Layer 9 of a small transformer language model trained on English Wikipedia (16 layers, counted from 0, width 96).
A neuron's activation on a vector x is GELU(weights . x + bias), where the dot is the dot product.

Input weights of the MLP neurons that the questions are about. A number n stands for (n - 500) times 0.00075.
n13 (bias -0.190): 618 569 567 488 262 550 382 489 706 579 569 549 629 419 733 402 612 264 775 552 697 505 525 550 555 634 532 534 229 322 549 397 623 631 431 589 521 443 363 487 543 410 449 275 493 405 433 439 285 473 479 498 408 513 400 664 441 671 392 378 470 410 298 429 369 547 685 333 436 580 586 786 388 593 467 502 240 510 318 387 473 400 459 520 509 650 383 548 464 320 472 552 521 497 573 415
n23 (bias -0.078): 691 518 453 476 480 574 211 539 637 217 497 520 398 390 420 618 498 509 624 409 729 653 396 443 681 646 265 514 112 501 421 629 722 361 569 282 226 555 570 480 605 431 404 460 798 295 344 609 532 515 646 384 704 507 488 640 375 692 589 620 377 529 613 397 507 387 415 219 643 487 679 617 475 496 375 595 550 495 687 411 490 299 513 472 338 629 425 550 696 850 293 426 493 198 619 429
n38 (bias -0.126): 492 426 499 536 420 465 454 550 674 726 586 647 402 561 712 569 655 585 558 517 428 619 455 513 531 595 532 645 323 476 713 491 504 818 260 443 367 542 470 575 455 424 568 331 432 494 429 163 327 730 517 647 619 553 565 635 472 438 733 431 529 676 237 481 532 387 521 461 611 665 504 392 284 364 95 389 626 673 559 597 415 469 346 603 401 212 719 532 766 225 322 450 445 506 353 201
n70 (bias -0.071): 311 362 443 609 702 522 399 448 294 786 638 673 382 559 333 504 253 266 769 469 369 155 452 406 157 628 505 642 314 431 430 519 386 589 531 645 305 304 630 546 466 610 440 324 522 682 527 412 521 816 271 415 431 579 426 598 391 458 708 381 703 515 501 638 743 629 673 253 718 591 506 907 472 444 566 577 638 423 436 372 659 647 528 478 644 490 681 438 509 439 418 297 394 557 262 439
n77 (bias -0.165): 555 509 396 93 757 597 268 669 490 319 420 650 757 487 449 430 517 631 538 591 243 663 504 396 658 559 736 591 623 348 560 652 642 279 646 163 392 421 399 644 233 486 324 452 574 632 358 500 479 507 333 456 649 454 721 558 635 456 547 584 315 612 307 380 599 544 662 276 434 277 400 335 188 663 494 587 684 876 644 567 721 298 348 428 199 412 525 483 461 596 472 280 648 557 876 603
n82 (bias -0.122): 459 348 499 507 405 578 524 508 341 629 531 658 465 581 361 673 625 381 521 193 310 533 411 585 491 575 543 645 206 589 449 344 527 563 94 798 470 489 579 509 324 376 714 451 530 687 412 467 553 618 446 494 437 24 297 364 453 293 764 272 477 313 397 500 671 550 614 690 644 516 511 430 387 451 248 569 323 721 233 372 502 558 661 400 468 522 444 659 644 542 552 633 851 332 688 363
n89 (bias -0.116): 633 469 305 455 461 603 493 434 563 446 485 494 352 397 486 347 702 552 319 545 386 636 709 363 519 550 591 470 449 592 746 457 427 570 408 376 716 427 522 682 702 403 644 260 358 348 232 539 733 442 426 527 577 505 438 504 345 447 405 752 397 306 407 625 211 350 322 660 426 377 520 594 552 528 619 786 843 352 474 557 600 588 425 327 571 428 746 628 724 556 703 406 203 444 481 661
n119 (bias -0.084): 473 345 475 264 489 641 503 254 539 645 111 805 841 636 554 391 859 672 627 459 507 696 850 498 264 506 591 287 596 74 725 370 409 419 470 299 460 426 569 535 544 383 444 380 528 629 409 872 557 591 436 474 446 564 436 559 608 439 212 763 615 292 477 512 530 596 408 417 329 566 432 567 593 422 619 332 778 554 480 644 543 642 243 467 529 517 503 576 372 437 577 519 236 483 634 732
n121 (bias -0.188): 520 687 282 876 562 579 444 645 393 462 663 535 312 634 383 597 632 593 513 385 475 413 342 347 444 521 631 516 320 653 527 342 418 696 538 367 723 480 713 679 464 634 451 655 136 229 443 532 666 450 670 463 499 549 371 423 630 350 547 722 600 438 422 669 409 491 813 343 333 486 343 103 301 561 806 432 412 525 454 757 255 459 393 536 603 442 529 509 643 301 447 382 302 507 477 439
n157 (bias -0.162): 493 505 508 426 552 523 575 670 595 601 609 403 325 518 628 584 500 222 445 377 433 542 404 558 725 633 506 817 329 289 532 581 521 343 473 493 456 342 373 454 387 291 593 406 381 723 427 799 554 376 420 343 517 586 383 397 541 359 476 636 557 429 248 653 627 458 452 496 641 653 699 740 451 455 426 554 564 381 751 359 789 662 473 440 235 405 728 472 553 777 475 851 597 305 299 365
n166 (bias -0.195): 659 693 642 535 531 459 453 556 581 620 419 613 551 726 364 385 545 735 742 353 459 468 439 319 484 567 459 527 482 352 338 401 486 501 685 359 491 344 771 391 516 530 523 682 609 848 575 519 533 686 197 301 671 380 569 500 345 480 628 738 552 550 601 831 498 473 434 546 451 655 120 464 330 622 457 613 515 728 523 825 461 474 368 435 415 396 626 195 570 660 404 355 347 221 346 504
n177 (bias -0.004): 245 643 455 458 446 617 699 279 679 652 583 619 440 578 604 661 709 519 474 450 450 544 594 419 438 570 678 496 282 591 408 580 446 709 539 309 466 653 564 437 629 269 415 493 488 504 395 715 716 458 541 561 611 222 245 566 460 342 466 677 573 382 473 550 679 391 531 687 577 321 111 466 265 687 390 443 469 666 338 758 537 581 538 347 453 329 606 546 643 647 382 617 471 407 465 539
n195 (bias -0.110): 673 391 527 324 354 388 544 474 464 412 575 622 414 464 461 407 679 726 515 333 440 587 349 565 558 529 519 455 577 382 521 500 296 454 400 397 522 489 286 520 494 239 800 417 486 574 596 449 547 709 418 107 457 456 389 342 675 526 314 465 457 680 616 597 705 554 747 721 689 484 350 444 448 458 332 685 358 376 838 460 561 475 476 498 532 472 304 560 421 681 230 432 432 313 664 671
n214 (bias -0.132): 516 272 97 677 521 361 625 458 584 228 399 350 602 391 628 484 424 544 147 361 696 502 430 451 441 524 673 242 391 700 457 376 850 430 460 179 304 754 788 634 445 470 451 486 499 611 255 534 505 521 458 428 495 590 458 734 456 687 324 520 712 726 566 521 819 575 504 546 637 346 402 489 140 391 643 371 324 402 662 418 410 541 322 534 668 606 322 542 624 523 373 615 370 245 754 449
n217 (bias -0.035): 466 459 445 260 416 285 456 680 625 579 550 434 410 300 376 799 530 616 481 606 531 318 368 719 548 402 368 454 359 390 476 223 459 663 623 408 615 449 541 432 422 541 526 747 510 733 522 408 675 457 421 500 246 773 501 224 626 557 604 697 327 454 575 520 339 551 450 358 369 515 404 460 382 584 534 385 470 377 572 313 479 653 502 651 217 514 495 480 525 594 674 156 698 564 490 393
n231 (bias -0.061): 606 460 350 543 409 743 412 381 489 677 350 670 294 450 717 641 504 451 481 499 637 402 518 402 751 330 671 544 417 754 528 479 213 536 410 334 560 664 556 691 536 397 657 386 456 692 626 468 519 540 285 441 491 290 690 539 547 348 515 413 288 472 457 373 636 435 434 573 409 375 231 255 442 691 369 558 445 687 631 728 575 616 656 570 589 618 366 521 313 544 689 423 471 514 498 390
n252 (bias -0.185): 653 395 435 604 574 276 562 513 443 382 575 570 503 544 483 595 358 456 807 486 180 555 471 561 615 380 663 683 461 521 243 485 507 666 428 721 681 655 463 319 597 736 623 335 435 495 622 226 338 451 604 170 430 326 735 578 632 451 354 706 587 472 595 535 462 561 736 459 471 504 310 497 245 624 687 424 399 694 384 700 736 517 312 249 583 359 705 540 587 448 225 370 529 784 412 394

Each question shows a token from some text and the vector x that enters the MLP there. A number n stands for (n - 500) times 0.012.

"er": 421 465 476 499 428 405 456 548 501 592 514 252 490 469 438 542 481 684 359 436 484 570 440 449 646 748 384 407 611 581 421 670 548 659 337 518 487 592 624 531 454 336 637 537 642 567 719 464 371 485 520 731 526 390 476 341 562 465 377 499 331 500 726 487 411 386 468 431 520 419 715 507 508 489 553 306 599 607 248 480 849 511 435 344 611 537 440 546 557 348 632 378 575 512 506 493
Which of these neurons fires most? n82

" in": 489 609 550 394 276 653 593 577 637 558 513 431 595 438 619 352 574 581 446 640 486 599 413 507 378 575 399 515 688 523 505 492 419 399 526 459 546 415 494 412 502 674 526 507 533 417 470 433 397 639 498 454 535 663 372 438 595 382 510 299 474 378 686 638 614 243 295 318 313 208 414 294 530 456 495 503 542 732 581 501 589 627 481 590 609 661 361 525 749 507 487 523 279 571 548 600
Which two neurons fire most, strongest first? n119, n89

"201": 627 467 619 483 447 468 642 580 557 668 466 303 396 323 392 304 404 546 498 403 566 546 477 664 495 494 420 609 666 483 387 591 584 343 536 498 424 406 508 441 479 589 474 514 518 427 660 400 427 413 448 444 581 350 489 361 674 501 801 319 417 604 461 637 545 332 268 454 460 355 320 279 713 600 582 372 426 623 578 564 720 595 390 540 494 316 559 505 719 540 618 629 646 574 465 566
The three highest activations, in order: n166, n157, n77

"==": 567 429 529 592 439 488 584 523 687 664 656 477 523 398 643 167 524 279 644 472 646 679 541 547 572 563 349 606 628 570 416 505 356 532 511 515 638 518 577 247 516 605 519 505 602 387 681 472 391 454 381 595 406 479 580 538 457 362 633 318 350 467 590 657 563 358 223 355 408 363 404 344 528 448 524 600 517 645 546 533 575 537 429 522 523 424 539 468 508 546 423 548 449 516 578 468
The most active neuron and its activation: n231, at about 1.5

" Division": 564 629 569 509 479 483 736 623 467 667 427 173 400 502 335 564 340 619 180 503 509 635 510 477 433 570 486 539 659 521 494 536 429 708 392 437 649 624 593 474 488 676 575 548 433 286 598 325 201 471 483 439 373 548 460 387 546 434 433 348 369 563 412 430 574 354 383 430 545 396 470 474 590 590 557 443 462 541 658 496 638 524 358 582 549 566 330 472 736 430 564 447 626 731 578 568
The three highest activations, in order: n217, n252, n121

"ite": 639 378 666 571 521 583 560 438 540 525 459 428 472 264 368 389 394 576 419 462 536 634 440 508 462 557 426 427 582 530 421 455 516 250 456 656 531 530 510 437 463 644 517 494 644 346 503 527 491 465 428 425 261 628 671 438 609 411 429 297 419 494 704 571 497 388 427 294 416 295 276 434 583 468 494 527 699 616 530 575 739 586 576 511 696 492 727 505 746 367 508 655 589 468 561 592
Which of these neurons fires most? n252

"ford": 406 522 614 355 567 362 568 412 516 539 450 350 373 500 423 412 594 622 449 496 509 475 391 524 518 488 570 445 761 538 320 503 574 577 466 538 705 394 523 439 488 664 479 434 580 302 542 574 357 590 531 551 547 582 344 592 409 491 316 409 504 472 646 493 607 345 523 286 565 475 536 423 482 476 353 366 692 492 525 364 784 418 353 823 746 608 334 489 710 394 604 491 566 573 454 622
The most active neuron and its activation: n214, at about 0.076

" O": 640 531 481 364 468 507 525 521 561 663 467 473 576 591 691 702 203 551 488 506 478 562 591 559 394 551 426 502 394 493 421 558 417 789 632 385 559 335 550 418 428 476 530 442 528 396 589 602 553 594 446 841 498 412 435 286 512 433 396 394 534 398 521 583 567 260 443 525 518 481 580 289 606 292 561 448 510 518 422 587 491 537 360 397 669 620 269 445 598 361 584 558 515 596 628 590
Which two neurons fire most, strongest first? n119, n177

" Jack": 566 497 595 452 529 505 553 352 708 463 666 181 420 491 455 451 331 562 458 548 529 601 461 290 546 334 428 606 534 491 528 568 474 586 628 544 620 382 545 389 377 488 642 499 752 571 541 449 605 516 391 445 420 370 300 454 522 614 451 429 478 544 736 610 480 362 595 522 587 178 766 412 469 505 406 339 390 559 513 512 499 532 337 583 532 705 458 472 516 434 483 717 502 639 674 432
The most active neuron and its activation: n195, at about 0.87

" ": 588 489 602 432 236 484 563 585 548 530 505 325 622 357 509 334 396 616 374 483 569 616 529 561 488 483 473 601 721 544 419 628 445 497 522 500 535 377 526 316 561 625 451 435 629 497 645 278 401 485 415 782 473 520 376 362 656 471 738 337 370 420 388 499 592 453 447 310 541 399 313 257 723 486 464 461 574 705 491 645 559 533 361 506 611 347 479 486 653 465 604 720 576 626 520 623
The most active neuron and its activation: n38, at about 0.88

"ney": 659 370 669 514 568 420 446 744 546 454 579 511 552 654 359 329 444 647 550 609 451 594 387 535 476 622 341 382 448 509 542 661 375 729 509 332 530 494 521 383 654 516 633 618 620 340 662 417 541 442 306 533 466 572 507 525 377 505 336 351 563 437 631 445 561 267 365 393 634 557 547 652 521 541 360 380 538 598 404 387 696 385 395 442 683 401 440 399 476 393 504 478 541 625 682 521
Which of these neurons fires most? n23

" qual": 663 846 513 495 322 560 514 502 736 449 579 329 594 463 542 417 411 474 447 453 469 522 370 445 511 633 355 489 668 624 483 548 530 593 466 536 661 669 643 349 522 644 485 519 313 403 699 431 309 516 386 233 414 460 462 412 635 363 612 480 514 397 516 525 563 362 332 374 519 440 588 435 454 613 561 534 612 739 413 543 560 508 379 424 536 522 421 366 622 471 534 510 589 582 269 636
The most active neuron and its activation: n252, at about 2.5

"ising": 499 465 568 434 292 558 502 549 495 503 496 472 419 586 628 532 396 483 338 496 431 692 587 539 541 663 483 345 588 452 430 470 455 681 514 705 685 617 588 298 583 491 479 490 713 253 492 409 449 560 431 320 483 711 695 469 506 356 451 206 498 638 523 480 466 338 401 236 555 361 352 620 494 387 523 572 619 502 539 368 640 498 466 438 678 474 454 389 751 440 493 750 434 656 665 493
Which two neurons fire most, strongest first? n252, n38

" Water": 408 459 436 421 533 630 569 503 551 546 543 362 469 449 450 570 531 526 369 636 514 551 406 524 493 433 422 554 514 299 463 393 472 591 377 510 571 420 547 408 536 574 506 600 587 420 615 596 461 540 407 444 441 471 404 478 570 454 272 219 564 399 589 702 571 311 623 331 580 227 516 221 424 479 621 429 580 507 678 526 697 561 333 614 697 683 428 309 716 410 538 714 696 628 578 588
Which two neurons fire most, strongest first? n214, n121

"ified": 604 641 459 428 335 501 571 581 727 411 607 385 413 349 498 273 482 505 374 461 434 434 385 549 520 561 380 477 740 550 353 510 464 646 439 529 741 599 566 427 529 639 573 477 480 420 514 363 530 616 485 377 540 504 419 527 372 440 543 388 375 468 595 651 457 334 414 258 607 527 512 596 670 564 422 567 717 772 260 461 749 463 422 385 623 505 409 468 684 490 609 615 470 475 489 510
The three highest activations, in order: n89, n252, n166

" th": 559 409 364 439 516 635 457 581 712 525 558 319 479 415 500 421 344 483 623 592 603 512 429 468 438 521 416 466 585 399 471 586 471 527 647 632 410 437 472 339 649 650 630 522 566 466 621 509 463 396 285 654 359 377 320 545 567 408 588 361 481 441 607 629 535 476 688 287 704 208 528 457 589 389 418 535 617 499 383 555 470 507 480 560 547 336 420 441 699 381 611 813 387 648 568 589
Which of these neurons fires most? n70

" of": 590 453 572 568 230 705 610 526 720 422 604 483 579 428 570 270 513 534 320 648 469 442 495 529 436 569 375 517 565 553 437 522 479 404 545 483 573 442 563 261 575 590 578 541 602 463 462 459 498 509 451 607 457 609 443 405 534 456 411 265 441 443 622 561 584 276 255 212 472 460 349 448 557 514 498 539 505 662 519 596 689 512 509 519 641 611 459 513 661 422 465 528 367 598 707 514
Which of these neurons fires most? n89

" For": 580 405 662 461 405 563 518 518 765 684 494 430 563 372 633 372 381 460 389 516 605 532 472 504 372 503 452 522 693 453 479 488 419 368 568 570 528 545 624 207 544 498 642 543 578 589 608 553 581 499 298 371 413 461 573 493 465 375 420 239 521 313 608 650 582 205 485 312 444 368 442 453 449 414 537 512 564 828 414 596 542 579 452 509 441 560 558 574 504 435 585 612 452 649 585 606
Which of these neurons fires most? n119

"ear": 417 454 642 350 558 450 453 523 453 573 439 506 426 531 540 547 444 532 482 490 505 586 175 620 387 549 501 295 659 322 486 402 559 415 315 541 438 528 690 476 486 572 554 416 631 308 678 481 281 409 538 601 562 663 560 527 600 393 400 323 314 648 576 592 599 246 527 324 631 299 548 379 654 517 519 470 605 663 500 417 383 462 630 506 600 530 622 458 568 466 691 777 783 523 564 430
The most active neuron and its activation: n82, at about 0.6

"2": 412 485 459 593 340 320 701 454 438 612 537 435 432 471 520 450 502 510 465 384 543 467 570 492 340 570 260 478 604 642 542 584 369 527 414 444 557 470 362 550 561 529 508 524 656 406 468 417 558 437 704 618 549 435 368 552 540 332 691 393 382 586 717 524 507 517 260 351 626 465 475 241 522 583 497 551 712 551 389 412 731 557 288 578 596 719 461 390 734 441 641 601 412 485 573 563
The most active neuron and its activation: n89, at about 1.2

"sh": 500 652 403 458 579 390 348 421 485 609 488 291 557 646 250 543 352 269 390 411 502 423 524 583 494 793 372 561 650 304 450 481 718 468 545 565 451 540 368 409 494 462 477 603 622 419 535 494 489 547 614 683 455 423 449 560 694 434 558 360 465 420 597 506 443 351 390 451 661 444 423 418 557 427 472 356 764 561 711 306 604 613 486 703 691 626 456 454 678 316 467 487 524 700 491 538
Which of these neurons fires most? n70

" they": 763 574 478 392 562 618 672 456 697 568 612 367 519 456 617 340 400 468 485 521 536 530 548 552 503 617 455 482 537 552 458 446 483 637 511 414 503 378 592 382 473 790 491 514 478 426 551 448 606 471 360 494 415 412 462 459 545 660 538 388 501 591 750 558 376 344 473 338 688 288 487 646 317 605 545 317 402 539 398 586 677 578 375 548 439 575 254 434 449 409 369 556 393 495 550 564
The three highest activations, in order: n214, n13, n252

" and": 723 269 646 524 489 647 601 642 611 511 471 268 521 521 496 322 343 402 306 517 484 705 536 452 322 461 314 488 593 540 429 623 529 486 546 630 529 462 526 588 452 496 614 505 664 345 588 433 423 523 483 433 524 387 464 477 632 441 567 243 408 401 654 696 432 420 441 215 519 231 492 414 411 581 612 464 469 556 502 598 678 647 568 495 523 574 307 605 624 555 333 689 499 565 383 670
Which of these neurons fires most? n252

" Park": 446 687 643 367 372 425 549 479 760 600 520 424 474 583 533 629 433 590 316 506 507 691 362 516 456 512 540 467 450 524 427 539 447 647 425 415 659 470 541 235 431 513 601 522 723 244 513 346 573 579 460 543 459 670 326 485 444 347 411 280 560 467 526 563 525 390 616 572 520 333 572 246 509 593 368 353 616 324 640 274 515 549 398 500 752 656 394 442 515 470 552 613 683 572 602 586
Which two neurons fire most, strongest first? n195, n217

" won": 741 722 579 485 402 544 574 427 708 502 492 411 397 488 574 398 473 464 181 581 558 461 237 560 487 645 524 534 586 519 532 453 613 529 643 554 631 595 499 406 525 540 505 347 488 303 535 492 541 620 406 405 476 567 477 515 569 305 445 63 487 339 584 498 631 451 363 469 546 404 407 668 417 524 406 536 486 639 506 605 638 499 383 416 549 616 235 518 572 396 467 562 528 486 507 771
The most active neuron and its activation: n195, at about 1.4

"St": 414 699 482 461 452 630 533 549 550 572 509 394 582 405 476 450 376 503 553 379 474 547 510 619 238 541 511 490 696 428 386 462 663 528 441 728 415 437 274 470 564 422 643 613 647 376 628 513 282 620 485 516 404 253 417 624 464 403 347 297 310 562 428 490 556 497 472 483 345 515 462 388 757 617 578 523 340 617 555 374 705 485 409 576 631 648 420 428 590 429 429 730 586 717 572 502
The most active neuron and its activation: n13, at about 1.7

"ant": 761 661 480 514 305 505 423 614 555 521 506 498 406 424 333 416 473 535 507 496 343 650 383 424 388 711 399 310 585 565 438 559 475 682 446 522 496 671 429 506 632 546 518 488 363 396 530 375 323 546 468 467 387 556 579 470 513 416 424 584 430 577 706 618 353 471 515 282 518 387 428 589 701 416 580 444 804 517 437 174 727 420 495 464 512 611 582 598 536 399 685 678 586 633 514 417
The three highest activations, in order: n89, n252, n217

" L": 630 493 430 445 498 659 511 614 690 712 651 229 481 298 592 491 444 503 464 519 516 524 363 463 439 369 314 530 469 424 374 650 595 588 522 475 504 465 537 439 499 492 462 542 642 236 579 487 633 640 411 892 446 380 461 406 479 579 361 390 617 377 655 608 529 379 592 364 407 535 498 311 548 573 615 365 475 758 537 610 503 528 425 444 470 429 441 545 457 413 510 658 552 452 463 557
The most active neuron and its activation: n177, at about 1

"|": 538 434 527 659 408 522 682 560 722 535 559 456 494 335 617 231 511 414 472 671 594 554 437 501 535 575 385 628 471 513 480 454 527 350 459 532 568 640 458 349 515 621 549 457 560 490 633 572 440 449 445 673 550 662 486 409 496 379 483 290 492 407 596 575 536 327 388 215 494 415 466 272 591 498 586 641 382 687 654 375 616 576 321 507 430 418 402 486 493 526 488 611 521 427 592 545
Which of these neurons fires most? n157